Layer 10 of a small transformer language model trained on English Wikipedia (14 layers, counted from 0, width 96).
A neuron adds its activation times its output weights to the MLP's output. To switch it off is to set its activation to zero at one token and run the rest of the model.

Output weights of the MLP neurons that the questions are about. A number n stands for n times 0.0054.
n46: 20 13 6 13 1 28 -26 -2 9 27 1 49 -16 -25 4 1 -21 -26 -14 -2 21 -6 18 14 6 3 18 -1 -15 4 -11 -37 -17 -29 -16 0 21 -25 -26 -12 -5 23 -17 -5 -19 19 15 16 -12 -38 51 -23 36 -16 -22 30 20 9 -9 3 -4 -2 36 -13 -14 -21 6 7 4 -1 -19 5 54 6 -14 -37 10 -11 -35 18 7 4 -17 -2 5 13 -1 19 28 3 -12 -37 5 -4 46 -17
n81: -3 44 -42 -47 -60 4 5 -16 -20 10 -15 15 -18 -17 28 15 -32 -14 -16 30 27 28 -30 22 46 25 1 -17 -36 10 21 -13 -33 8 -1 -15 28 1 47 14 20 -44 -20 -6 3 18 4 -7 -3 -3 11 35 12 5 -33 26 5 1 51 -23 -16 -10 -23 4 -10 5 -6 -21 13 -37 -4 17 -52 -14 5 -11 27 -1 10 14 36 -2 2 -9 -27 8 14 9 -38 0 -8 4 36 46 -8 -8
n126: 13 -11 7 8 -17 7 2 -1 -17 -14 -7 -11 3 -12 44 10 -48 11 -5 -15 0 -3 -10 -13 -3 36 -25 0 7 -18 13 30 10 -14 -8 -8 -11 17 10 16 4 -2 0 -24 -10 -15 8 17 -18 -8 17 -15 -1 30 6 8 18 14 6 22 -6 -27 -11 17 -4 -7 7 16 -4 2 10 12 -16 2 -20 -16 0 0 6 0 -47 -30 -1 -12 -1 14 29 -11 12 5 -17 19 9 5 8 18
n147: -23 18 -10 9 -23 8 30 50 -61 10 3 -7 21 10 -12 -17 9 -37 -5 5 -34 -13 -14 5 -25 -15 26 -4 -15 -2 -1 2 -28 25 -1 3 -2 11 -3 1 -6 -3 2 0 11 -36 10 6 0 -15 6 -4 -15 1 29 19 -2 7 52 4 -14 -10 0 16 -10 8 12 20 -9 -3 -17 1 -6 30 23 20 2 -8 -16 4 15 23 5 -10 -1 22 -16 15 5 -8 5 -10 3 -5 -29 -24
n155: -2 7 -22 -16 -14 -12 4 -18 10 7 30 8 -18 -4 -2 3 -26 42 2 15 5 18 -12 -26 11 -14 8 -6 -6 -18 -27 -2 12 -5 -28 -9 -4 -18 -23 -11 -9 22 -8 -5 7 -21 -9 -4 3 -9 19 16 -3 -10 1 6 7 -5 4 -23 12 1 24 8 5 -35 6 27 16 6 -1 13 15 1 -3 -4 11 12 12 -3 -6 2 -5 24 -2 16 -30 -21 17 -5 21 -10 6 36 -6 -10
n199: 20 2 -4 -12 -8 3 63 -11 -30 -9 22 -9 2 3 21 5 1 -8 -27 -7 -13 11 2 0 16 6 5 -17 17 -3 -23 14 0 26 -15 -7 10 -16 -17 -5 -7 28 -6 -11 0 -10 -7 -2 4 0 -11 1 -19 1 0 18 3 -20 7 -8 32 -15 12 10 8 -8 24 40 7 -14 14 -24 8 -9 2 -6 -15 -14 -5 -5 11 21 -25 23 -3 5 -29 11 -3 7 -6 -24 15 -22 -19 0
n212: 21 -6 -15 -48 -38 19 60 24 -36 27 2 -9 3 19 -10 21 1 29 17 -13 9 -30 -15 22 -16 -15 -38 4 17 22 -39 -13 20 -6 12 8 8 -4 -34 16 -8 -39 11 1 31 -7 -1 3 -2 23 8 -19 16 17 9 -21 -20 -13 -16 2 9 -10 5 -9 8 16 9 35 -4 -26 -2 -19 -17 -1 -19 -12 -1 4 -3 -8 -12 46 0 19 0 13 14 -6 -13 17 -33 4 -4 2 3 20
n217: 8 -9 -14 -3 -20 15 33 0 1 8 31 -4 -4 -22 -15 -15 -22 -4 24 -5 0 8 -1 -3 11 -17 14 7 -8 -17 -9 -10 -10 -2 8 -29 -11 -20 -9 12 2 4 -22 -3 15 -9 -2 30 2 -30 0 6 19 -8 13 8 -5 1 -6 -10 -9 -2 -13 -8 38 -15 -30 11 46 -4 -5 4 17 12 -20 -9 13 12 9 -13 6 -7 23 12 4 6 -38 4 -6 5 -6 -5 9 19 -2 12
n235: -10 31 10 -13 13 2 1 13 -16 6 0 8 -11 -34 11 15 12 -21 -7 -5 21 13 4 1 -5 -24 31 23 -20 -15 4 17 -2 17 -6 14 30 10 7 27 -32 2 -2 18 -6 0 -28 -6 -14 -24 -1 2 -10 -15 -8 12 14 21 17 4 -8 3 6 0 4 -9 -21 -28 3 15 -37 24 19 14 -11 -11 -5 -5 7 9 7 -24 6 0 7 -9 -8 -18 -3 -2 -15 -2 20 -11 4 -5
n236: -2 -16 -8 -16 16 -9 -12 3 6 35 -14 3 -1 1 -17 -8 8 -11 -14 11 17 8 2 -3 24 -18 4 -12 19 -26 -42 -18 19 13 0 -11 8 -7 -14 3 -1 4 -28 4 -6 13 -4 -3 -7 4 -8 24 -28 15 10 -30 27 -2 5 4 22 22 7 -22 -9 -25 -4 28 -3 6 14 -12 1 23 4 -31 -2 3 -1 -8 24 10 -1 13 -1 19 -3 0 22 10 8 -4 -7 -25 -11 -1
n239: 5 0 -1 -2 -12 12 19 -16 -20 -1 11 -35 -22 -1 -5 11 -18 14 -1 -5 -15 9 0 1 20 -40 -11 -5 28 -26 -33 -13 28 7 14 -13 -12 25 -2 11 -14 6 -39 -13 -1 6 9 -5 0 -12 -12 26 -9 17 8 -2 12 -2 -19 10 9 -4 4 17 -9 9 -2 -1 -12 21 -15 0 10 4 8 -20 9 -3 17 2 -18 -10 12 25 8 7 -7 35 -17 -11 4 7 -15 35 25 0
n241: -6 -5 8 5 -9 -18 95 -3 -79 7 17 10 -4 0 4 2 19 -13 1 7 1 16 10 13 -21 6 27 -1 -3 3 18 -13 -24 -20 19 8 4 -13 1 -13 -18 -8 -12 7 14 8 3 14 -8 -10 0 -7 -4 -6 -6 -4 -8 11 0 6 -31 -4 6 -30 8 7 8 -14 11 9 -3 -8 21 12 -7 -10 16 -10 13 9 -11 -9 0 3 -7 -21 -4 2 19 -5 -2 10 -1 -18 -5 4
n303: 2 17 14 6 -8 -31 -6 -12 -26 28 -8 -6 3 2 -5 -1 -3 -3 -7 -18 14 12 15 -39 13 -50 -4 13 32 28 -26 18 10 -2 -2 2 -11 15 -12 -4 34 -22 12 -20 -8 3 -5 -15 6 21 5 0 14 -32 -9 -14 23 -21 -5 3 30 -13 -2 1 19 -20 -46 -3 62 -32 25 9 13 12 3 12 -4 45 13 9 3 0 17 -1 -5 -15 4 -31 6 -9 -44 33 0 -2 9 20
n316: -8 25 -8 -7 -10 17 2 -11 -11 -30 16 -3 -10 20 -1 -3 0 21 -10 39 7 1 -19 22 -31 -14 2 20 -8 19 10 30 37 -2 -35 -21 10 -52 -1 28 -3 17 5 -31 19 -23 5 -30 12 5 19 -6 22 6 39 10 16 -15 9 9 -27 17 20 19 22 -23 -4 -33 -8 -3 -23 -3 2 -17 -4 22 7 -27 8 11 -11 -4 7 2 -38 9 -14 10 -18 37 -6 -1 5 -7 11 -3
n330: 30 -9 12 9 16 -8 6 -1 -27 8 -25 6 -22 5 28 -2 4 26 -14 -9 -3 -19 -10 14 0 22 4 4 -11 0 39 -18 9 -48 1 19 2 9 10 -10 22 -13 0 -19 -13 5 18 0 2 -3 17 4 43 -5 -3 -12 -6 -15 -2 -15 -17 14 10 -19 33 2 -37 -6 -10 -11 3 -14 -16 12 -3 14 23 10 -27 5 -2 4 9 -13 -5 -6 7 13 14 -10 13 10 -12 -12 9 -20
n374: -6 0 -22 6 16 4 37 -13 -17 -1 -40 15 20 10 -6 34 10 -37 -9 22 33 -1 -14 -13 16 10 0 -15 -3 18 13 7 -10 16 19 11 1 -8 -14 1 -19 13 24 2 2 -15 5 12 -13 -7 21 -1 1 -47 -10 1 -7 6 -16 -5 -1 -1 -18 -6 -8 6 -2 10 -23 -14 -4 -6 1 -20 -14 4 32 9 8 -14 -14 -13 13 -34 -4 -25 17 10 -7 17 26 6 15 -11 -9 14

Each question names a token from some text and the token that comes next. It shows the activations a of the neurons there, in the order above. A number n stands for n times 0.025.

Then comes g, the gradient of the next token's log-probability with respect to the MLP's output, scaled to length 1. A neuron's effect is roughly proportional to its activation times (output weights . g). A number n stands for n times 0.0042.

" Cinem", then "a"
a: 0 0 -4 -6 -3 77 -2 -1 -6 34 -1 -5 -2 -1 -3 -6
g: 6 30 -11 -24 13 -47 28 3 -15 56 -32 -15 49 20 34 41 -4 28 -9 -29 -20 42 -14 13 31 -19 -9 28 -13 -18 -11 -3 -58 -9 1 26 -20 -12 12 -33 -41 -27 -12 19 -41 -3 -12 -3 -17 -2 -11 35 8 -29 14 -25 46 17 -11 -13 26 20 7 37 11 -32 -4 6 -19 -9 -48 11 -4 -2 -3 -5 6 -20 2 71 11 -42 29 14 -1 -2 -31 17 -3 29 5 -11 5 -4 16 -6
Which two neurons, each switched off alone, lower its probability most, in order? n199, n236

"ist", then " art"
a: -2 -5 -1 -6 -4 -4 -2 54 -6 -7 -5 6 29 -6 11 4
g: 5 11 61 10 25 -43 -5 -16 -15 13 -37 -5 -7 -11 -11 -26 -7 7 -3 15 -13 -21 -13 -46 -1 -10 4 -6 -6 1 -20 -7 -14 4 32 -20 35 37 5 13 8 13 3 5 9 9 19 -26 22 -14 17 26 30 -31 -13 -23 69 -50 -39 55 18 42 11 1 15 34 33 -10 11 -35 46 -78 -16 -5 0 14 -38 15 22 -2 -12 -1 -27 -27 -6 20 -16 -18 -6 8 11 -31 0 2 26 -6
Switching off which neuron hurts the next token most? n303

" such", then " as"
a: -2 58 -4 80 -2 -7 -7 13 -6 -6 -4 21 -6 -4 -3 -6
g: 10 70 17 33 6 -19 -39 -2 30 8 -23 -25 14 -3 30 11 -7 -10 -3 11 39 9 -44 23 24 37 -14 -23 -6 28 24 -24 1 -38 32 7 29 -49 -6 24 20 -40 19 -26 38 16 -15 5 -12 -16 10 39 -10 15 6 -3 8 19 2 6 -13 -13 47 -5 22 12 0 -9 8 -34 -43 39 -22 12 -29 -19 7 25 -21 -45 6 -22 -20 3 -38 -17 -6 -30 -11 0 -15 -3 45 -11 -7 -52
Switching off which neuron hurts the next token most? n81

" German", then " at"
a: -1 -6 0 56 -1 -6 -1 -6 -7 -7 -5 8 -5 0 26 45
g: 9 50 -21 16 -37 40 -3 3 24 -11 5 -23 9 -31 25 23 19 -20 9 0 31 10 -63 43 0 20 2 -30 -21 5 31 -19 -22 17 -19 -8 -10 -18 36 18 34 22 -3 -13 -35 3 -25 -5 -13 41 24 44 -27 -16 42 -5 30 15 5 -8 -46 -15 25 -9 -12 -44 -27 -16 23 -21 -2 17 -64 18 0 -23 4 -2 -6 -36 -4 -20 -11 22 10 -23 0 -2 49 -15 4 -22 30 -15 4 35
Switching off which neuron hurts the next token most? n374

")", then " are"
a: -1 -2 -7 -6 -4 15 -7 -7 -1 -6 -6 -6 -4 -1 -5 -2
g: 3 -1 -13 -3 -72 2 17 24 -62 -11 -34 -10 3 13 28 1 2 37 -63 24 -12 -3 -27 10 1 7 -19 -39 1 -25 24 28 2 -39 -20 -24 15 23 36 31 25 17 2 -16 15 1 -7 26 -2 -2 -36 23 -66 17 -45 -5 10 -3 29 21 -19 26 1 24 0 -16 19 -7 17 5 15 -11 -7 49 10 -11 50 0 55 35 -3 -3 -13 -14 -3 -2 -11 -19 14 -11 -9 30 -36 0 -9 -6
Switching off which neuron hurts the next token most? n199

" rail", then "head"
a: -5 -6 -5 -6 26 -5 -3 -4 37 -6 -6 -6 -6 -1 2 -2
g: -20 6 -11 17 25 9 14 -51 -58 -6 36 20 -39 13 9 3 -20 -52 16 7 -2 28 -17 -27 -21 -29 34 -12 1 5 16 22 -32 20 -49 -10 26 -5 54 28 -39 32 -19 -3 40 -19 15 -39 -16 8 24 11 -24 7 9 -10 12 -16 35 17 47 32 -12 36 -12 33 5 20 -27 -46 -8 34 4 16 17 4 -25 -22 -4 10 -27 -8 2 -3 7 23 3 -4 -23 -28 35 -8 -2 -43 2 -2
Switching off which neuron hurts the next token most? n235

",", then " Austria"
a: -4 -6 -6 -6 -3 24 48 -7 -3 -5 -4 -7 -5 -1 -6 9
g: -53 10 16 -16 32 -41 12 10 -6 16 19 -25 -9 -32 1 51 -15 30 35 -32 -57 6 -6 8 -30 -2 0 12 -19 -1 4 -14 -36 -5 -37 32 -6 -21 -14 -8 -4 23 41 18 1 10 -3 2 -37 23 20 4 -1 22 3 -20 -12 -27 -4 5 44 -2 28 -10 11 -40 12 27 -28 8 -58 -39 7 -25 -35 13 7 13 -9 -40 32 33 -33 45 -3 57 27 -7 14 6 11 7 6 16 24 11
Which two neurons, each switched off alone, lower its probability most, in order? n212, n199

" in", then " Am"
a: -5 -6 -7 -6 -4 9 33 -1 -6 18 -6 1 -4 -5 9 -6
g: -9 -6 27 -28 8 12 -15 -25 9 24 -34 -18 -27 -25 9 13 -12 18 -35 21 8 0 -65 -6 35 25 4 -7 9 46 27 -39 1 16 8 37 5 6 -38 12 -12 -20 26 6 0 9 -33 24 -48 -24 -33 -18 3 57 9 -23 -41 46 -18 -20 -11 -35 20 -6 40 17 -32 15 -19 5 9 50 15 -19 -1 11 38 -3 0 -26 35 7 2 -22 29 -13 56 -18 -17 -17 12 23 7 -24 -9 0
Switching off which neuron hurts the next token most? n212

"ically", then " received"
a: -1 39 -2 23 -7 6 -5 46 -3 61 -6 14 -7 -3 -5 -4
g: -37 -5 34 -4 14 1 9 -1 13 7 22 7 -11 20 -34 38 36 -39 -14 21 31 -7 -44 -28 -1 21 -9 6 -12 -13 -10 -50 -10 -23 15 -38 39 33 -18 -26 -1 24 -65 36 -8 -1 -31 6 20 14 -56 -23 -33 39 25 10 3 -4 -4 3 10 10 -6 -26 -8 -8 -23 -2 21 31 21 32 -26 0 -7 -12 33 -16 29 -8 47 -18 -21 -25 37 26 -1 16 -25 -10 26 13 24 3 28 -48
Which two neurons, each switched off alone, lower its probability most, in order? n236, n81

"ab", then " Digital"
a: 0 0 -1 61 -3 18 -7 -2 -4 -4 0 -4 -4 -2 -1 -7
g: 28 -2 16 -9 19 31 31 -12 -5 -8 9 -20 -18 -4 -12 -33 21 27 17 8 21 3 10 4 1 -25 21 -1 -30 -23 15 17 -7 18 -17 -18 -10 -28 4 1 -21 39 21 32 20 -31 -13 45 -22 -53 -23 -54 -5 -33 7 13 28 -27 0 4 2 3 -31 -11 -27 -38 -7 21 61 -4 41 -26 -11 4 56 2 -7 -8 37 -8 -11 13 -40 -44 2 37 -16 -25 0 2 21 -43 4 -4 59 29
Which two neurons, each switched off alone, lower its probability most, in order? n199, n147

"off", then " MP"
a: 0 0 -4 0 -1 -6 -3 -4 51 11 -2 -5 -7 0 -2 1
g: 46 17 -2 13 -27 37 45 -12 18 -16 14 -6 2 7 13 -43 0 15 -6 28 -37 -2 8 -1 -25 -7 -17 20 32 -30 -23 -4 -36 -32 11 -57 -28 -20 5 18 15 1 -26 40 -11 3 36 10 -21 3 3 -58 54 5 -13 20 10 -11 27 -6 -21 2 6 24 36 -3 16 10 16 -34 -47 35 50 -36 8 -26 5 27 -26 34 -6 7 2 2 -18 31 -11 -27 -2 4 14 -3 -18 22 -23 -52
Which neuron, switched off, raises the next token's probability most? n235

" site", then ","
a: -3 -1 -4 -7 -6 56 -6 -5 -2 30 -1 -6 -2 -1 -1 -4
g: -39 -6 -19 11 -9 9 -22 62 -11 8 52 9 20 16 32 43 7 35 -16 -34 -28 -19 10 -37 6 38 -25 -4 -28 7 4 -10 18 -22 -17 -13 24 -34 0 43 -10 3 20 14 -9 -40 -5 17 -5 -33 -4 -15 -14 -22 -10 -54 -6 9 36 24 -3 -15 -23 -29 13 2 26 -15 29 14 13 -32 -1 29 16 45 5 -29 19 -2 24 20 3 21 10 -26 -41 6 -44 13 27 7 -30 -9 -44 43
Switching off which neuron hurts the next token most? n199

"an", then " of"
a: -1 0 0 -3 -6 -1 -1 44 -3 -3 -6 25 -6 25 -7 -4
g: 2 13 -12 -46 -38 -10 30 10 2 11 -2 -25 -11 2 -2 24 26 4 -41 -5 20 14 -23 8 -22 -36 1 22 21 51 17 -6 -17 17 -3 -14 -11 -35 7 22 -11 -10 -29 -7 -7 -36 -4 -15 -21 26 3 -14 24 21 38 47 -8 -35 7 -2 -23 3 39 -20 -12 -54 -39 -51 2 0 -12 48 23 -12 0 -4 23 17 -41 -5 33 -8 23 -26 41 46 14 -37 39 38 19 -32 14 -1 29 0
Which two neurons, each switched off alone, lower its probability most, in order? n316, n217

"ated", then " fre"
a: -3 -6 -6 -7 12 -5 -6 59 1 -5 -3 -1 -4 -4 -3 -6
g: -30 -24 -11 29 17 -8 15 -15 1 26 23 29 28 24 -22 -22 -17 47 -20 -16 -7 -33 57 -32 -13 45 -5 1 21 -23 -21 55 20 19 25 -24 9 14 9 -33 12 11 -16 15 2 -42 38 -2 0 7 6 -18 55 -2 -60 -25 -22 -63 -11 -25 -4 24 -5 -2 -30 -14 -13 2 18 -6 21 4 22 -23 16 20 -30 8 10 10 -42 7 22 1 -33 24 -21 4 -5 -1 -40 8 -18 32 14 21
Switching off which neuron hurts the next token most? n217

"ial", then "ised"
a: -1 -1 0 -5 -2 -2 0 87 19 1 17 18 -4 -1 -6 -4
g: 12 13 24 -12 -10 -10 -21 11 1 41 61 6 -17 27 1 27 -12 -15 22 6 -8 15 32 25 21 -9 28 -20 4 1 -1 15 27 -18 0 -7 9 21 -13 -7 33 -42 -37 11 5 34 -16 5 -36 -51 7 -75 -9 27 -29 -34 -39 -1 7 -50 4 -18 11 -34 -4 43 -22 -23 23 19 42 7 -30 33 -16 -1 10 22 15 1 15 -35 2 -18 22 -38 -26 7 39 6 17 5 -43 -12 -3 1
Which two neurons, each switched off alone, lower its probability most, in order? n217, n241

" Singh", then "),"
a: -1 0 0 29 -4 21 -1 3 -1 1 0 -6 -5 1 -1 -6
g: -13 -41 -32 18 -4 -21 -18 -39 4 22 20 -41 13 2 1 12 5 52 -10 -33 2 21 -3 6 -36 34 20 -33 -36 -11 4 2 28 6 18 -38 0 13 11 9 -16 12 37 -8 -7 29 31 18 -16 -29 36 1 -22 46 21 -32 -27 -28 16 -5 -46 12 -5 -38 6 9 12 -3 23 -29 -26 8 -59 -9 22 32 2 -10 17 9 -18 -15 45 -44 42 0 -10 -9 24 57 5 20 12 -7 16 -17
Which neuron, switched off, raises the next token's probability most? n199

" of", then " the"
a: -5 2 -1 -5 0 -6 24 5 -1 -1 54 45 -6 -7 30 -6
g: 13 -3 29 28 11 -16 -42 -7 -6 -12 26 -33 24 11 37 13 -12 -8 -9 -5 -37 -8 39 -16 3 -25 -26 -29 -3 -5 21 -3 -10 66 -31 -7 -6 4 0 -2 -5 -1 -16 -26 -28 35 12 -9 -22 34 -10 17 -82 -4 76 -22 6 -10 -9 16 -6 -11 11 5 -27 10 7 -35 2 20 3 3 30 27 -13 -21 15 33 14 -21 24 -39 -21 35 9 -11 57 14 3 27 12 1 7 -41 -19 -21
Switching off which neuron hurts the next token most? n239

" transport", then "ation"
a: -1 -2 0 -6 -5 -6 -5 -5 32 28 -4 -6 -6 -1 -3 -5
g: -10 -48 27 23 11 4 -27 -22 8 -41 0 45 14 33 -37 7 -4 16 21 26 3 1 45 -13 23 0 19 3 14 -11 14 -10 8 -39 14 -10 -33 14 -35 -13 -3 -21 3 -2 -3 40 26 -4 -11 -37 19 -5 -19 29 -49 -40 -33 -27 -19 0 37 -43 -12 -5 28 62 28 3 -13 4 16 10 1 26 -35 -44 -4 43 13 -29 -22 14 -9 50 19 -5 -4 41 -18 0 -3 -27 10 -16 23 -17
Which neuron, switched off, raises the next token's probability most? n235

" considered", then " \""
a: -1 93 -3 61 -2 22 -6 0 -3 -3 -6 22 -5 -5 -4 -7
g: 5 4 -2 1 -5 1 20 -37 -5 -12 -19 5 -22 13 26 22 -29 19 -4 43 58 -26 14 19 28 -3 44 28 -45 -5 -27 10 12 13 15 -47 14 35 -1 -5 -45 22 30 26 49 -29 1 -8 -12 -27 5 -13 36 63 -1 29 -8 -43 -23 -19 35 -2 -28 29 18 1 -34 -8 -32 -13 38 -19 -30 -36 -31 37 -20 17 -12 7 -21 -12 -6 0 -1 25 -11 4 -20 -10 -24 -21 6 18 -2 -30
Which neuron, switched off, raises the next token's probability most? n147

"==", then " Works"
a: -6 -4 -3 1 13 7 -4 9 -3 -4 -7 -7 -3 -2 -6 22
g: 8 30 51 10 -36 -22 35 -8 -34 -3 14 -25 -8 14 -39 -2 -21 24 27 5 -27 -38 -22 -16 9 -16 11 19 -27 -28 0 -18 10 -11 -14 34 -18 20 -13 -22 -28 -1 -28 -25 5 43 22 -14 -24 -21 27 -1 44 30 -59 -18 31 -21 -40 -32 35 8 28 -12 28 -11 12 -29 5 -33 42 -36 1 2 2 39 -9 0 12 4 -19 29 15 -8 47 9 24 11 11 14 57 1 5 -3 -3 -22
Switching off which neuron hurts the next token most? n155

" fellow", then "ship"
a: -5 0 -1 -7 -3 10 -5 -7 3 11 -4 5 -6 -3 43 16
g: 10 30 10 32 10 -6 -36 -38 4 -2 -6 14 -31 13 14 -42 -16 -12 23 0 30 -30 45 9 -32 6 -9 -36 -23 -15 -7 -19 -6 -30 5 36 22 -1 -23 10 6 4 28 2 -3 8 -20 9 -57 13 42 -16 -29 36 47 1 -33 9 -9 -27 40 -23 18 12 -29 -18 8 42 36 -21 13 -28 53 -14 -2 -15 10 40 -29 -26 1 9 6 -1 -36 -26 -41 -18 31 -1 16 20 -2 -10 45 25
Which neuron, switched off, raises the next token's probability most? n46

" Works", then " ==\n"
a: 47 -2 -5 -6 -6 2 -3 20 -6 -5 -2 -6 18 -2 -3 -5
g: -7 -13 -9 38 13 0 -5 -1 -21 -16 -35 35 -23 -15 -11 40 -33 -33 -22 21 8 24 5 -55 -19 11 -9 -1 17 -4 14 15 -17 11 23 -45 1 28 -3 -20 -29 -19 -13 18 47 29 -28 -14 -13 7 -5 36 52 -7 7 38 21 32 -4 9 -4 -29 44 -39 -35 -9 1 36 -23 -53 7 -7 20 -1 -31 -34 34 -23 25 0 19 -20 11 2 12 -42 6 4 21 19 -31 54 -20 7 25 6
Switching off which neuron hurts the next token most? n46

" language", then "'s"
a: -1 -5 0 89 -6 80 -4 -3 -3 0 0 31 -5 0 -3 1
g: 21 -12 14 1 -35 35 -7 12 3 23 26 -18 -35 32 32 8 29 -19 1 32 -24 2 -27 0 50 27 18 -36 -11 -18 43 9 -7 14 13 -22 33 5 27 1 -41 19 -8 33 -1 -34 -47 -1 -16 7 -26 -12 -15 36 -4 -8 -3 -51 -13 -21 19 28 -4 -10 18 -21 -25 22 -4 -37 54 20 -2 70 -4 -15 -2 -3 -23 37 -30 -3 -24 -23 10 -10 -14 -11 -10 11 -16 26 6 -58 10 -13
Switching off which neuron hurts the next token most? n199

".", then " It"
a: -7 -1 -4 -4 -6 29 34 11 -1 -3 -3 12 0 -6 -5 27
g: 27 -44 8 0 26 -11 -23 21 -12 -17 -28 -22 -18 4 -16 5 2 41 -23 -11 26 24 0 -19 -2 -41 48 21 -15 -35 38 9 -3 13 5 36 -9 -17 20 -36 -1 -27 -6 -31 -9 47 63 30 -38 4 4 -2 -33 9 8 6 24 19 37 15 -9 -3 -11 0 3 27 19 -9 2 -24 7 -26 -6 -8 -36 -46 46 -12 16 2 6 -52 -41 -16 -27 -12 48 32 -6 -2 47 20 -8 -15 11 -9
Which neuron, switched off, raises the next token's probability most? n212

"History", then " and"
a: 53 2 -2 10 -5 3 -1 59 -6 -6 -4 -6 3 -2 -5 -5
g: 37 -11 14 -41 -23 -8 4 34 -2 52 2 10 -23 8 -34 -42 25 0 -15 -2 -8 18 -25 24 -31 -11 9 -26 -28 7 -17 0 79 1 -28 -18 24 21 -5 -18 15 22 27 -21 -1 18 -5 -19 -24 2 68 -3 -17 -38 -1 -24 -14 2 -19 11 49 39 28 22 -58 -27 14 -19 19 6 -23 24 4 -9 43 -38 13 -6 -17 14 -8 11 42 -15 -25 2 -5 -14 -15 -13 -12 -11 24 23 -8 12
Which neuron, switched off, raises the next token's probability most? n217

"2", then " min"
a: 0 -2 67 -6 -6 0 -3 0 -5 -6 -4 -5 -4 -6 -6 1
g: 43 -21 -1 -14 -45 3 28 5 -38 -22 -44 -9 0 -43 -29 21 -17 39 8 -1 -13 -1 22 -17 1 -13 51 -3 -12 -12 -1 6 10 1 -25 5 -55 17 -12 -2 42 22 -4 -16 0 29 31 10 0 -18 -19 -10 21 8 -30 26 16 3 26 56 7 17 -17 17 -27 -14 -12 -1 22 23 2 -45 -2 -55 17 -44 16 56 22 3 -40 -21 34 48 23 4 -13 -18 -6 -9 22 -9 22 0 -8 -20
Switching off which neuron hurts the next token most? n126

",", then " mainly"
a: -2 -7 -4 -6 -5 -2 53 9 -3 -6 -4 13 -6 -5 -4 -4
g: -3 10 18 12 -1 -25 -7 3 -18 -27 -29 -7 -45 -7 -7 -11 -25 41 -37 16 34 22 -8 7 7 -12 -31 -29 9 -22 13 4 -19 -23 49 9 -47 13 12 -55 42 4 -13 -2 -10 12 20 -6 15 -25 7 55 32 -28 13 -42 20 -33 33 23 36 -13 16 -14 -14 40 9 -35 15 -14 15 -32 17 -27 5 -63 30 24 -8 29 11 4 -25 28 9 10 13 31 -30 -28 20 -14 -3 23 26 7
Which neuron, switched off, raises the next token's probability most? n212

" News", then " P"
a: -1 0 -7 -3 3 -7 -5 -4 20 -5 -6 -5 -2 -1 -2 -3
g: 15 -27 9 -10 -44 -26 25 17 4 13 -1 -11 13 2 8 30 -15 0 1 26 -26 -7 -3 -40 -2 -23 -27 -52 32 44 -14 -29 -25 -19 13 10 -46 39 -40 36 5 9 -13 5 11 -47 11 -14 -4 -48 -22 -18 7 9 -4 27 -13 28 -18 -14 -2 9 -16 10 10 -12 23 37 11 3 23 8 53 -40 -36 26 -18 -3 -1 19 1 56 11 -6 38 6 -14 34 -20 11 5 -25 31 6 51 -43
Which neuron, switched off, raises the next token's probability most? n235

" \"", then "T"
a: 0 -5 -2 -4 6 -6 -7 -4 -6 -5 9 1 23 -6 -6 -7
g: -12 -44 2 1 -34 12 19 -14 21 0 -2 -12 -3 -22 -14 7 17 -22 44 -4 1 -9 12 -28 -20 -21 8 2 21 -37 -6 39 33 34 -21 -37 6 -56 14 58 -25 53 -43 -3 51 3 17 37 36 -15 -9 31 -38 15 4 -3 -8 -2 -47 16 -43 -2 -27 -12 9 -31 20 16 -24 -21 34 6 8 15 -18 11 26 -16 14 -10 5 27 -19 18 -50 -12 -17 23 45 15 2 -13 -3 1 19 -1
Which neuron, switched off, raises the next token's probability most? n303

" Singh", then " fe"
a: -2 0 -1 25 -2 43 -1 -2 0 2 0 -6 -4 -6 -1 -6
g: -36 -39 -38 12 -47 23 -4 38 -2 -29 3 5 -7 -21 -49 43 19 34 -6 -16 35 -1 4 7 -9 -10 -7 -27 7 -3 7 -3 -18 10 -4 -14 18 53 -25 -12 -11 15 3 30 30 11 3 -6 0 -3 7 -39 -23 11 -50 -28 -41 -40 58 1 2 7 -16 -4 -44 15 -24 39 25 22 11 -31 10 54 3 -40 25 -24 -5 56 -3 -5 -2 -4 11 13 -12 22 -3 -6 3 -5 5 26 23 34
Switching off which neuron hurts the next token most? n147

"ie", then " Univers"
a: -1 0 -3 0 -6 -2 -1 -6 -6 -4 -2 6 -3 23 -4 -6
g: 35 3 21 -29 -1 -24 37 33 7 -21 -32 4 10 44 1 15 10 17 23 17 -47 -5 -1 -15 27 -41 18 -36 -38 -33 22 34 -16 14 -11 49 -31 -75 13 -1 -35 -1 16 23 5 -44 -4 5 42 -13 -21 -1 17 -44 41 -7 24 10 -32 -16 18 1 -9 -7 28 -66 28 0 13 37 2 -3 -11 -14 36 13 35 -14 -1 12 -3 -21 11 -25 7 -15 8 -2 2 15 3 -4 -9 -14 -6 -8
Switching off which neuron hurts the next token most? n316

" the", then " Mall"
a: -4 32 -5 -6 -7 -6 -1 -4 -6 -6 -6 41 -5 -6 17 8
g: -24 5 15 -48 -6 -17 2 -6 -2 -11 -4 -3 32 8 -20 23 -25 37 44 -8 26 25 -16 -24 8 -31 -37 39 33 10 16 -5 -34 29 -31 66 -7 -19 -9 15 -23 14 -5 8 -24 -15 -7 15 21 -58 30 6 -50 13 57 -14 -19 72 -5 -16 16 -12 -25 -6 5 -30 34 -12 -20 -23 1 7 -7 34 -21 23 28 -21 -6 -25 -4 -15 -8 -22 1 17 19 5 10 27 9 2 7 -46 10 8
Which neuron, switched off, raises the next token's probability most? n81

" (", then "s"
a: 0 -2 -7 -5 -3 73 0 -4 -5 29 -1 -6 -3 -2 -4 -4
g: -2 9 -12 -21 16 -49 -8 17 -1 53 16 -18 -58 -16 19 17 17 26 -29 4 3 -11 17 44 23 9 9 5 -46 22 -8 -15 -38 -31 30 33 1 36 -13 29 27 -37 72 -18 -7 17 26 8 7 -22 -8 22 33 12 -28 -14 -11 2 25 -53 -4 -12 -17 -1 20 21 -17 12 42 -14 -9 -49 -5 37 12 -19 -15 28 -45 16 -15 -1 -31 -12 5 -21 13 -23 -16 -9 -27 2 -13 4 16 15
Which neuron, switched off, raises the next token's probability most? n199